Layer 3 of a small transformer language model trained on English Wikipedia (9 layers, counted from 0, width 128).
A neuron's activation on a vector x is GELU(weights . x + bias), where the dot is the dot product.

Input weights of the MLP neurons that the questions are about. A number n stands for (n - 500) times 0.0014.
n58 (bias -0.123): 383 496 392 627 408 384 679 575 436 634 531 467 413 523 553 547 478 179 566 375 475 458 517 546 437 523 538 451 419 319 325 519 296 294 719 302 230 763 451 299 437 110 465 726 127 564 692 767 235 682 443 582 500 544 558 331 514 345 557 675 623 611 412 702 561 347 586 638 474 540 710 567 564 582 368 583 588 527 230 539 820 596 355 727 726 257 626 698 351 304 319 514 466 433 552 727 382 558 426 404 228 479 479 583 348 665 568 278 613 491 465 536 363 164 602 578 307 514 649 580 525 758 618 569 539 547 518 552
n110 (bias -0.112): 428 358 486 226 124 720 434 673 414 561 343 698 373 490 316 637 649 555 299 571 421 544 411 643 496 603 716 587 424 607 610 395 421 646 500 377 396 625 581 398 680 416 227 654 458 185 862 295 611 566 814 661 394 394 487 621 376 384 510 310 198 609 332 582 424 562 621 422 509 599 483 275 554 981 472 521 407 723 427 376 529 674 393 514 302 576 614 500 318 265 289 592 554 438 505 536 754 500 392 536 422 446 478 491 457 585 744 485 317 348 768 543 495 514 384 756 406 514 342 420 785 600 736 876 412 705 342 735
n121 (bias -0.102): 559 322 336 699 541 529 669 457 572 534 436 347 804 578 454 585 525 549 500 541 765 368 496 404 544 509 679 586 164 389 669 522 810 577 464 374 423 371 381 485 475 334 525 621 626 319 661 591 655 532 549 480 366 624 749 600 623 530 419 513 865 375 234 492 592 535 535 382 537 315 626 646 685 346 168 279 524 599 658 524 591 530 565 59 714 424 562 758 538 536 402 741 403 374 480 464 432 378 546 609 783 381 437 547 420 447 325 701 432 541 379 530 539 337 508 447 444 354 492 538 644 459 361 404 185 569 436 579
n133 (bias -0.096): 526 660 491 668 629 420 601 574 675 579 478 336 532 626 347 454 517 395 439 618 354 431 558 401 347 250 676 674 575 744 306 518 214 378 458 272 215 910 496 445 105 229 415 638 422 421 467 635 232 589 363 538 439 473 395 351 447 433 416 540 767 794 470 559 695 394 380 420 479 456 658 565 538 638 453 294 594 527 706 339 469 638 441 444 432 474 642 630 753 582 695 603 345 598 534 697 465 552 636 505 545 500 385 647 465 546 677 609 322 275 461 638 661 617 400 711 492 357 671 522 407 386 788 374 163 391 527 341
n139 (bias -0.127): 221 712 748 453 365 366 800 532 364 413 483 704 580 544 323 467 662 234 696 659 444 147 529 480 333 810 629 604 445 704 450 637 585 417 475 421 710 452 352 480 561 551 470 467 500 294 446 571 349 398 656 538 577 705 476 627 391 522 588 826 591 641 351 633 574 424 393 329 702 452 551 456 434 390 538 443 549 478 654 433 628 685 171 411 551 487 577 504 311 374 566 544 363 386 425 571 509 496 567 851 612 496 455 447 426 294 268 419 399 239 436 539 226 461 417 303 524 844 632 655 544 404 252 652 329 479 373 635
n182 (bias -0.071): 389 603 383 287 546 543 500 477 490 569 379 526 595 595 459 543 581 466 481 463 481 554 662 354 584 461 453 433 665 227 274 522 586 560 384 616 535 483 555 376 407 534 497 415 298 457 513 397 422 600 611 393 555 599 291 308 618 598 592 410 497 563 551 536 331 660 513 523 363 593 469 526 493 297 619 763 542 605 434 457 563 135 400 709 433 590 820 573 681 680 312 325 520 639 583 444 674 473 544 441 585 409 574 391 376 460 632 429 633 510 527 528 475 490 450 523 562 479 569 391 599 447 387 660 288 388 549 674
n246 (bias -0.095): 765 307 602 599 512 538 597 484 796 426 592 575 553 487 421 559 328 426 395 655 342 601 224 421 319 641 751 488 519 562 662 417 523 399 433 479 524 629 496 338 421 496 462 646 313 342 467 437 335 838 487 390 815 762 460 591 593 620 378 513 417 433 470 706 330 658 816 496 164 793 626 512 604 380 448 381 443 397 555 428 760 643 496 273 803 548 217 403 292 152 669 446 513 426 492 487 473 313 488 306 713 446 590 647 443 347 522 278 522 368 543 441 487 539 428 546 413 509 741 565 431 483 481 698 543 550 186 605
n262 (bias -0.064): 674 696 508 405 385 127 669 425 473 424 427 715 556 352 476 628 638 600 593 426 214 387 602 276 296 558 607 485 333 416 734 564 467 283 639 558 625 598 492 703 492 567 425 627 544 324 500 343 387 461 571 348 609 478 418 549 317 643 625 637 347 496 429 666 472 481 408 516 449 456 642 564 661 447 338 509 651 500 573 364 817 553 580 260 574 496 525 634 537 587 488 496 369 425 655 415 561 448 522 491 242 360 670 515 391 445 472 488 675 473 468 569 496 428 350 298 655 766 443 632 399 368 615 558 71 797 382 539
n363 (bias -0.125): 500 377 550 562 451 607 563 415 387 322 524 322 401 395 472 534 446 616 624 449 785 558 545 541 448 426 638 489 643 526 734 479 742 393 458 424 424 452 695 368 421 446 180 462 543 481 462 679 467 534 396 339 448 560 311 306 751 593 635 540 274 462 566 603 287 529 500 160 642 520 500 581 538 223 582 383 193 710 621 446 617 520 382 515 434 404 587 533 416 474 697 403 549 622 500 659 620 488 294 504 659 481 623 470 738 554 528 439 476 677 692 568 464 367 403 699 455 573 602 469 657 847 269 496 230 485 684 507
n374 (bias -0.113): 709 626 545 500 521 552 319 486 485 404 651 525 745 496 389 659 281 534 678 504 535 311 359 438 565 432 602 532 643 471 447 354 719 452 282 322 486 652 438 212 708 440 564 408 332 610 474 714 431 743 642 653 583 531 628 678 496 359 525 492 606 515 530 415 487 775 511 407 500 323 698 399 342 469 458 441 547 433 378 422 484 508 437 357 582 581 500 464 566 245 371 406 522 694 589 312 574 622 620 716 572 457 446 432 246 419 271 520 457 649 580 597 594 393 314 403 428 500 463 321 496 270 325 405 411 496 352 718
n440 (bias -0.071): 461 540 456 486 638 497 648 474 463 356 437 406 442 353 616 574 462 544 396 685 662 493 292 530 556 445 355 442 437 517 552 311 445 432 631 615 372 486 588 323 412 510 568 477 441 370 708 702 444 673 531 711 648 378 400 573 564 661 496 380 537 752 555 635 340 503 253 703 633 374 437 497 527 536 427 630 513 665 530 612 407 439 503 596 360 595 573 386 596 572 667 350 550 503 382 402 422 577 519 394 395 437 437 484 704 537 684 417 511 588 371 711 461 761 369 314 272 586 587 302 451 419 496 554 411 685 582 562

Each question shows a token from some text and the vector x that enters the MLP there. A number n stands for (n - 500) times 0.0088.

" in": 512 624 460 398 520 470 482 500 493 480 399 601 695 567 501 636 581 330 556 513 519 505 442 535 395 496 400 305 462 265 524 626 584 357 530 449 578 530 532 468 727 442 636 356 695 543 547 441 454 460 427 562 669 612 560 183 349 495 326 436 498 570 431 539 432 238 722 571 530 472 349 439 404 471 638 422 504 428 434 579 472 420 770 514 432 470 256 471 740 456 574 519 630 709 401 546 722 484 202 478 432 487 567 499 587 589 743 608 542 631 415 317 504 536 463 448 534 519 508 588 482 417 434 466 514 338 450 514
The most active neuron and its activation: n182, at about 1

" million": 466 436 400 358 568 654 511 515 472 506 401 564 747 365 412 608 415 372 549 497 456 420 587 489 618 514 402 404 435 462 563 554 444 414 543 678 628 612 560 523 670 403 666 437 619 449 418 489 499 423 426 488 460 718 588 377 349 566 350 420 551 462 336 407 381 288 695 534 431 536 424 432 365 456 550 393 352 474 442 520 563 555 787 509 552 498 469 436 716 346 555 609 467 523 420 487 679 439 258 449 335 626 487 555 693 624 682 673 625 511 471 308 430 521 712 484 479 583 490 691 461 397 323 337 437 385 557 420
Which neuron lights up most? n121

" p": 594 476 498 443 571 521 501 410 409 398 482 658 514 499 513 575 585 402 351 394 540 606 366 558 541 602 426 481 480 328 567 518 451 400 514 548 511 396 510 485 531 421 622 398 791 599 460 587 444 336 415 508 596 661 553 281 348 579 304 464 532 595 341 307 362 422 817 541 506 500 417 505 333 392 604 388 394 519 540 617 459 531 663 570 579 412 408 311 793 245 617 560 660 598 560 713 645 446 291 433 517 659 475 611 526 584 577 724 620 472 443 190 513 455 679 439 454 562 558 602 483 368 506 498 551 443 419 463
Which neuron lights up most? n246

" a": 576 532 573 462 596 549 653 545 348 635 425 622 567 483 479 568 483 389 435 467 391 607 381 444 659 517 359 395 424 282 536 652 432 440 517 445 662 443 516 420 653 471 483 297 662 478 485 487 415 453 526 585 448 707 590 256 216 605 440 505 582 563 422 439 452 321 736 466 473 447 402 420 422 402 713 288 429 586 405 570 349 500 641 612 493 375 353 479 797 391 540 538 687 567 559 669 639 486 309 514 430 570 482 619 564 571 728 624 565 642 322 295 520 553 343 409 498 549 493 645 496 406 502 509 570 391 533 527
Which neuron lights up most? n182

" with": 603 568 430 393 525 444 587 426 438 479 559 576 643 526 510 595 505 468 515 644 356 674 509 532 442 505 333 361 404 373 502 626 465 375 478 552 631 555 526 465 758 417 582 363 721 526 555 428 482 427 476 522 545 557 465 303 361 560 346 397 504 522 431 494 430 265 723 498 450 417 447 413 464 438 664 412 514 464 425 437 428 453 773 595 496 421 404 442 827 374 552 625 575 546 471 601 640 454 259 487 311 526 493 559 610 672 756 611 418 605 290 351 450 635 571 418 518 503 695 629 467 351 378 488 475 287 549 546
Which three neurons fire most, strongest first? n182, n262, n440

" of": 563 539 403 386 517 529 431 509 436 560 431 631 723 588 431 558 535 376 561 645 521 486 419 512 467 541 435 333 480 326 545 534 517 360 589 594 530 522 542 472 772 459 583 389 632 565 557 514 426 451 423 580 513 562 563 310 250 575 436 385 515 514 511 469 439 239 709 426 524 407 393 458 433 488 597 467 536 525 405 562 472 394 916 561 511 390 377 467 739 422 535 552 612 631 440 510 660 475 163 511 444 577 502 534 597 542 536 676 491 601 444 335 543 598 562 302 450 495 551 593 500 346 371 473 400 382 466 495
The two highest activations, in order: n374, n182

"ve": 622 545 500 429 676 548 502 627 440 530 624 694 687 411 479 494 392 393 405 480 574 318 432 514 405 557 462 532 465 334 543 662 310 414 503 443 574 565 611 500 585 543 557 453 636 593 434 468 484 465 486 611 502 452 620 344 441 525 391 346 493 541 388 459 393 297 735 486 440 450 423 511 418 456 609 262 484 587 382 450 563 352 671 585 511 368 400 365 837 345 615 647 706 662 514 745 578 379 304 521 478 626 569 537 473 605 463 661 358 575 313 271 703 563 477 476 525 428 638 575 540 335 484 341 506 278 508 526
Which neuron lights up most? n133

"s": 599 551 437 245 570 544 645 610 433 574 480 687 813 542 487 478 469 413 364 514 561 452 445 544 422 560 323 528 415 358 603 559 461 433 610 515 653 521 416 369 587 436 479 339 638 478 522 494 474 418 418 654 525 527 552 253 425 471 406 328 599 588 382 365 364 187 729 392 350 402 460 433 421 592 651 396 433 393 433 544 458 554 744 500 419 550 391 458 700 391 486 569 517 532 463 840 678 485 355 438 450 671 549 551 551 528 544 764 456 534 395 424 630 562 620 442 543 444 600 518 531 361 510 548 506 402 497 446
Which neuron lights up most? n133

"ing": 601 567 382 286 497 574 513 576 464 478 562 583 832 467 448 596 460 474 442 400 443 510 466 452 508 552 385 444 420 413 638 663 564 369 452 601 545 570 544 448 544 366 545 444 640 539 468 512 561 463 422 604 384 516 595 309 424 516 288 456 592 542 392 488 442 221 682 462 354 463 449 551 388 476 562 326 539 559 366 574 494 377 758 523 566 518 348 469 687 399 588 680 575 450 538 742 688 437 239 567 500 534 569 563 630 672 600 622 541 464 359 308 449 624 489 417 470 406 587 619 648 368 416 339 527 221 467 521
Which neuron lights up most? n121

" be": 607 629 504 540 473 468 496 466 450 464 484 589 567 540 480 565 568 536 433 521 584 487 458 429 435 608 444 530 422 318 502 581 344 522 629 476 547 535 526 526 566 482 619 233 607 621 487 374 428 364 439 576 403 656 525 292 321 632 342 435 445 521 372 423 567 330 610 584 541 467 423 426 383 511 779 347 369 496 494 510 501 461 711 520 753 382 398 387 757 343 654 538 555 646 472 680 549 448 276 548 471 696 417 515 499 651 667 793 530 632 366 321 655 513 463 571 568 492 663 576 360 298 385 348 416 363 486 385
The most active neuron and its activation: n133, at about 1.4

" Francis": 661 527 462 411 629 620 447 535 439 441 518 551 730 399 376 584 523 475 516 507 451 511 566 578 587 531 363 518 341 320 685 583 359 409 722 484 679 526 496 391 600 498 526 354 723 536 298 382 573 444 462 597 530 488 580 261 353 437 399 351 593 620 514 440 569 291 783 564 320 347 453 518 301 518 504 253 526 700 544 558 490 505 681 468 582 427 224 328 657 472 578 733 562 540 526 596 616 409 279 518 514 374 567 500 498 565 554 628 529 530 479 528 548 554 551 480 455 545 491 556 512 318 433 383 556 329 472 437
Which neuron lights up most? n121

"ot": 603 528 510 287 672 575 428 561 353 549 699 636 656 499 517 599 391 572 456 481 461 436 356 564 388 638 293 623 285 438 471 627 347 274 646 490 630 464 587 464 516 444 501 471 592 572 557 593 473 481 425 692 480 609 593 378 458 456 302 335 477 505 428 545 470 349 665 578 462 413 512 440 361 501 542 374 416 426 463 528 471 536 710 744 523 567 357 385 808 292 584 628 577 566 501 696 696 418 162 534 454 582 489 454 610 598 534 684 464 573 444 316 569 516 512 464 508 421 522 516 569 333 293 411 485 297 548 476
The most active neuron and its activation: n374, at about 0.4

" University": 731 504 426 399 582 542 567 577 394 421 498 543 695 449 384 504 484 413 625 555 578 646 548 560 579 593 369 489 386 352 606 565 412 373 476 539 586 611 550 395 638 451 648 335 577 593 427 396 555 314 425 634 329 543 498 429 314 465 251 369 650 545 492 476 490 327 776 542 446 382 432 496 224 513 556 411 446 491 486 521 442 414 716 474 481 570 369 371 758 408 595 635 452 564 544 559 739 523 291 497 359 616 667 429 560 496 549 612 648 580 483 341 439 581 643 530 438 517 432 625 433 407 380 426 522 264 559 506
Which neuron lights up most? n374

"00": 532 551 571 419 553 675 525 476 465 574 453 561 662 380 440 488 457 431 377 401 524 471 516 502 547 449 405 448 391 426 570 500 409 403 471 521 605 589 625 400 684 452 549 451 838 545 389 479 505 411 497 574 375 581 531 247 438 598 416 441 617 593 477 483 384 171 772 484 377 488 332 478 386 465 577 385 462 437 423 500 545 541 696 558 421 369 397 433 858 327 570 631 594 677 582 615 601 431 159 427 517 695 520 470 571 597 562 623 543 562 503 330 537 509 597 434 496 476 510 598 500 440 288 349 411 361 625 456
Which neuron lights up most? n363

"l": 476 521 523 344 548 490 478 571 382 538 475 716 718 489 489 497 375 533 344 630 376 573 376 514 517 624 408 592 453 396 527 559 341 500 564 548 625 506 473 502 642 487 575 374 621 523 470 468 491 521 417 562 474 557 575 336 449 502 249 367 500 698 446 437 544 219 656 400 390 386 489 348 436 527 619 445 424 463 448 525 495 404 601 556 505 458 257 448 848 225 590 527 796 683 466 657 660 419 275 375 428 727 603 556 649 558 481 596 505 628 505 369 585 428 564 410 493 398 592 606 590 405 387 484 570 483 402 484
Which neuron lights up most? n246

"rom": 400 590 510 373 441 597 454 576 343 463 517 693 722 447 433 578 479 506 572 409 625 410 409 573 554 686 380 482 480 305 548 576 367 501 603 597 602 535 544 439 530 402 539 316 522 626 602 509 525 355 485 747 432 621 631 409 427 457 373 447 543 517 382 570 537 248 683 530 447 467 391 519 473 408 679 277 603 563 481 408 454 387 653 569 446 477 422 460 718 253 668 467 772 569 443 602 654 558 190 448 366 469 475 545 495 578 537 589 502 501 385 359 644 519 533 299 649 475 590 649 547 337 376 384 469 404 395 467
The two highest activations, in order: n374, n139

"dge": 584 554 568 246 558 529 554 579 468 479 469 720 734 424 433 565 388 419 407 504 524 448 527 585 398 590 349 569 411 397 593 544 538 387 521 525 637 519 534 415 709 536 623 291 673 481 461 512 572 513 452 643 353 526 559 335 470 507 344 401 401 563 348 414 364 314 724 375 469 407 513 332 336 527 685 442 469 454 446 486 464 446 686 583 560 469 320 360 718 262 617 739 542 563 538 573 600 544 237 518 432 508 603 555 549 524 500 596 495 408 437 310 494 656 584 521 449 481 608 658 587 408 418 494 478 336 581 531
Which neuron lights up most? n110

" film": 573 399 426 431 522 567 448 533 452 479 509 501 661 524 293 583 383 473 497 539 434 580 379 550 538 586 430 481 491 324 636 540 484 368 577 579 629 444 663 415 528 382 707 428 530 491 402 497 485 518 420 548 520 497 515 499 364 612 297 349 537 581 502 466 463 304 829 465 395 368 427 445 340 458 628 312 305 517 480 569 554 442 764 615 505 542 407 457 823 288 593 734 488 578 481 561 718 479 429 512 412 529 554 494 601 587 663 656 624 511 393 238 355 625 582 592 461 500 510 679 452 373 295 421 594 356 539 494
The most active neuron and its activation: n246, at about 1.7

" Ju": 549 442 396 439 625 434 425 576 353 442 253 621 568 454 475 443 506 398 524 515 396 576 576 552 696 564 377 479 300 180 618 550 352 470 569 503 707 682 497 519 534 564 701 379 668 586 508 435 359 393 546 483 541 574 591 288 419 586 359 483 527 604 333 475 509 417 637 544 462 531 544 543 330 424 499 295 372 566 489 527 546 341 708 562 546 402 409 353 662 434 566 628 632 606 498 710 595 406 219 543 511 526 581 427 629 682 719 638 543 593 443 397 568 546 518 476 544 553 425 653 486 327 557 300 541 171 448 529
Which neuron lights up most? n182

".": 486 525 420 472 620 513 520 522 506 497 423 700 653 551 382 534 490 363 474 567 511 528 403 426 500 542 480 515 515 414 545 563 498 490 665 449 721 514 545 510 733 378 620 395 656 595 497 479 390 479 459 595 430 428 521 179 367 499 382 441 589 602 415 543 510 271 756 456 366 456 272 344 320 414 630 429 522 473 500 529 504 510 748 610 411 471 350 459 753 352 708 617 614 563 556 650 628 479 259 449 413 640 523 509 518 626 491 654 490 448 388 337 540 477 566 361 493 483 479 661 512 443 411 438 421 300 511 494
Which neuron lights up most? n133

"ed": 509 564 354 401 584 547 613 528 371 616 508 662 750 474 521 541 363 368 459 406 383 458 449 497 573 528 352 544 374 372 558 607 573 406 560 598 560 533 464 398 702 480 692 421 555 510 565 567 515 447 455 544 429 468 571 324 285 439 436 449 528 539 351 406 455 286 670 475 434 533 280 489 397 527 562 376 467 465 436 586 483 403 824 485 568 480 365 423 807 331 533 593 714 537 464 674 548 600 244 454 450 539 587 564 676 600 603 692 547 565 415 350 401 599 607 427 431 506 650 537 601 423 439 339 504 345 450 461
The most active neuron and its activation: n121, at about 0.058

"ker": 577 597 490 334 609 516 676 576 495 453 587 668 723 449 537 544 383 496 480 579 491 581 442 563 495 582 250 554 406 375 529 579 420 311 489 579 658 532 438 484 578 433 691 347 649 539 370 532 466 507 548 618 480 400 541 290 507 497 425 413 445 609 360 462 405 360 653 513 453 476 402 382 295 445 625 413 377 522 453 477 441 499 695 669 552 513 186 429 806 274 547 677 623 631 492 745 563 391 213 604 448 588 492 422 600 615 524 626 513 632 330 471 553 503 589 537 540 384 382 562 490 390 439 367 496 294 530 557
Which neuron lights up most? n374

" and": 535 527 459 377 565 547 544 503 381 567 463 507 723 583 535 515 519 446 469 502 440 612 461 485 496 552 439 487 321 312 509 644 479 461 513 585 531 574 531 505 833 397 601 403 679 518 414 493 449 441 458 594 513 598 491 284 238 524 386 426 583 540 421 462 433 185 773 462 525 356 321 494 491 415 563 512 518 510 470 473 420 438 811 616 471 540 360 410 725 388 651 596 586 517 603 599 640 419 217 559 441 547 547 481 470 646 650 655 533 485 424 320 527 598 460 376 383 481 595 626 466 397 344 445 465 375 548 509
Which neuron lights up most? n182

"tion": 554 477 412 294 570 632 635 656 356 560 443 743 766 499 439 572 469 524 378 446 423 459 504 524 444 521 372 498 464 419 590 545 573 422 488 500 522 473 577 442 657 531 670 449 621 568 433 434 466 468 439 655 410 624 578 417 390 493 361 373 557 411 327 439 382 194 663 459 482 528 324 501 369 604 603 433 442 590 481 579 533 417 616 591 521 545 422 416 780 258 599 718 499 669 489 642 676 392 157 578 464 513 518 354 479 547 505 613 573 499 311 411 528 558 579 511 396 463 449 613 618 399 364 481 526 369 556 492
Which neuron lights up most? n110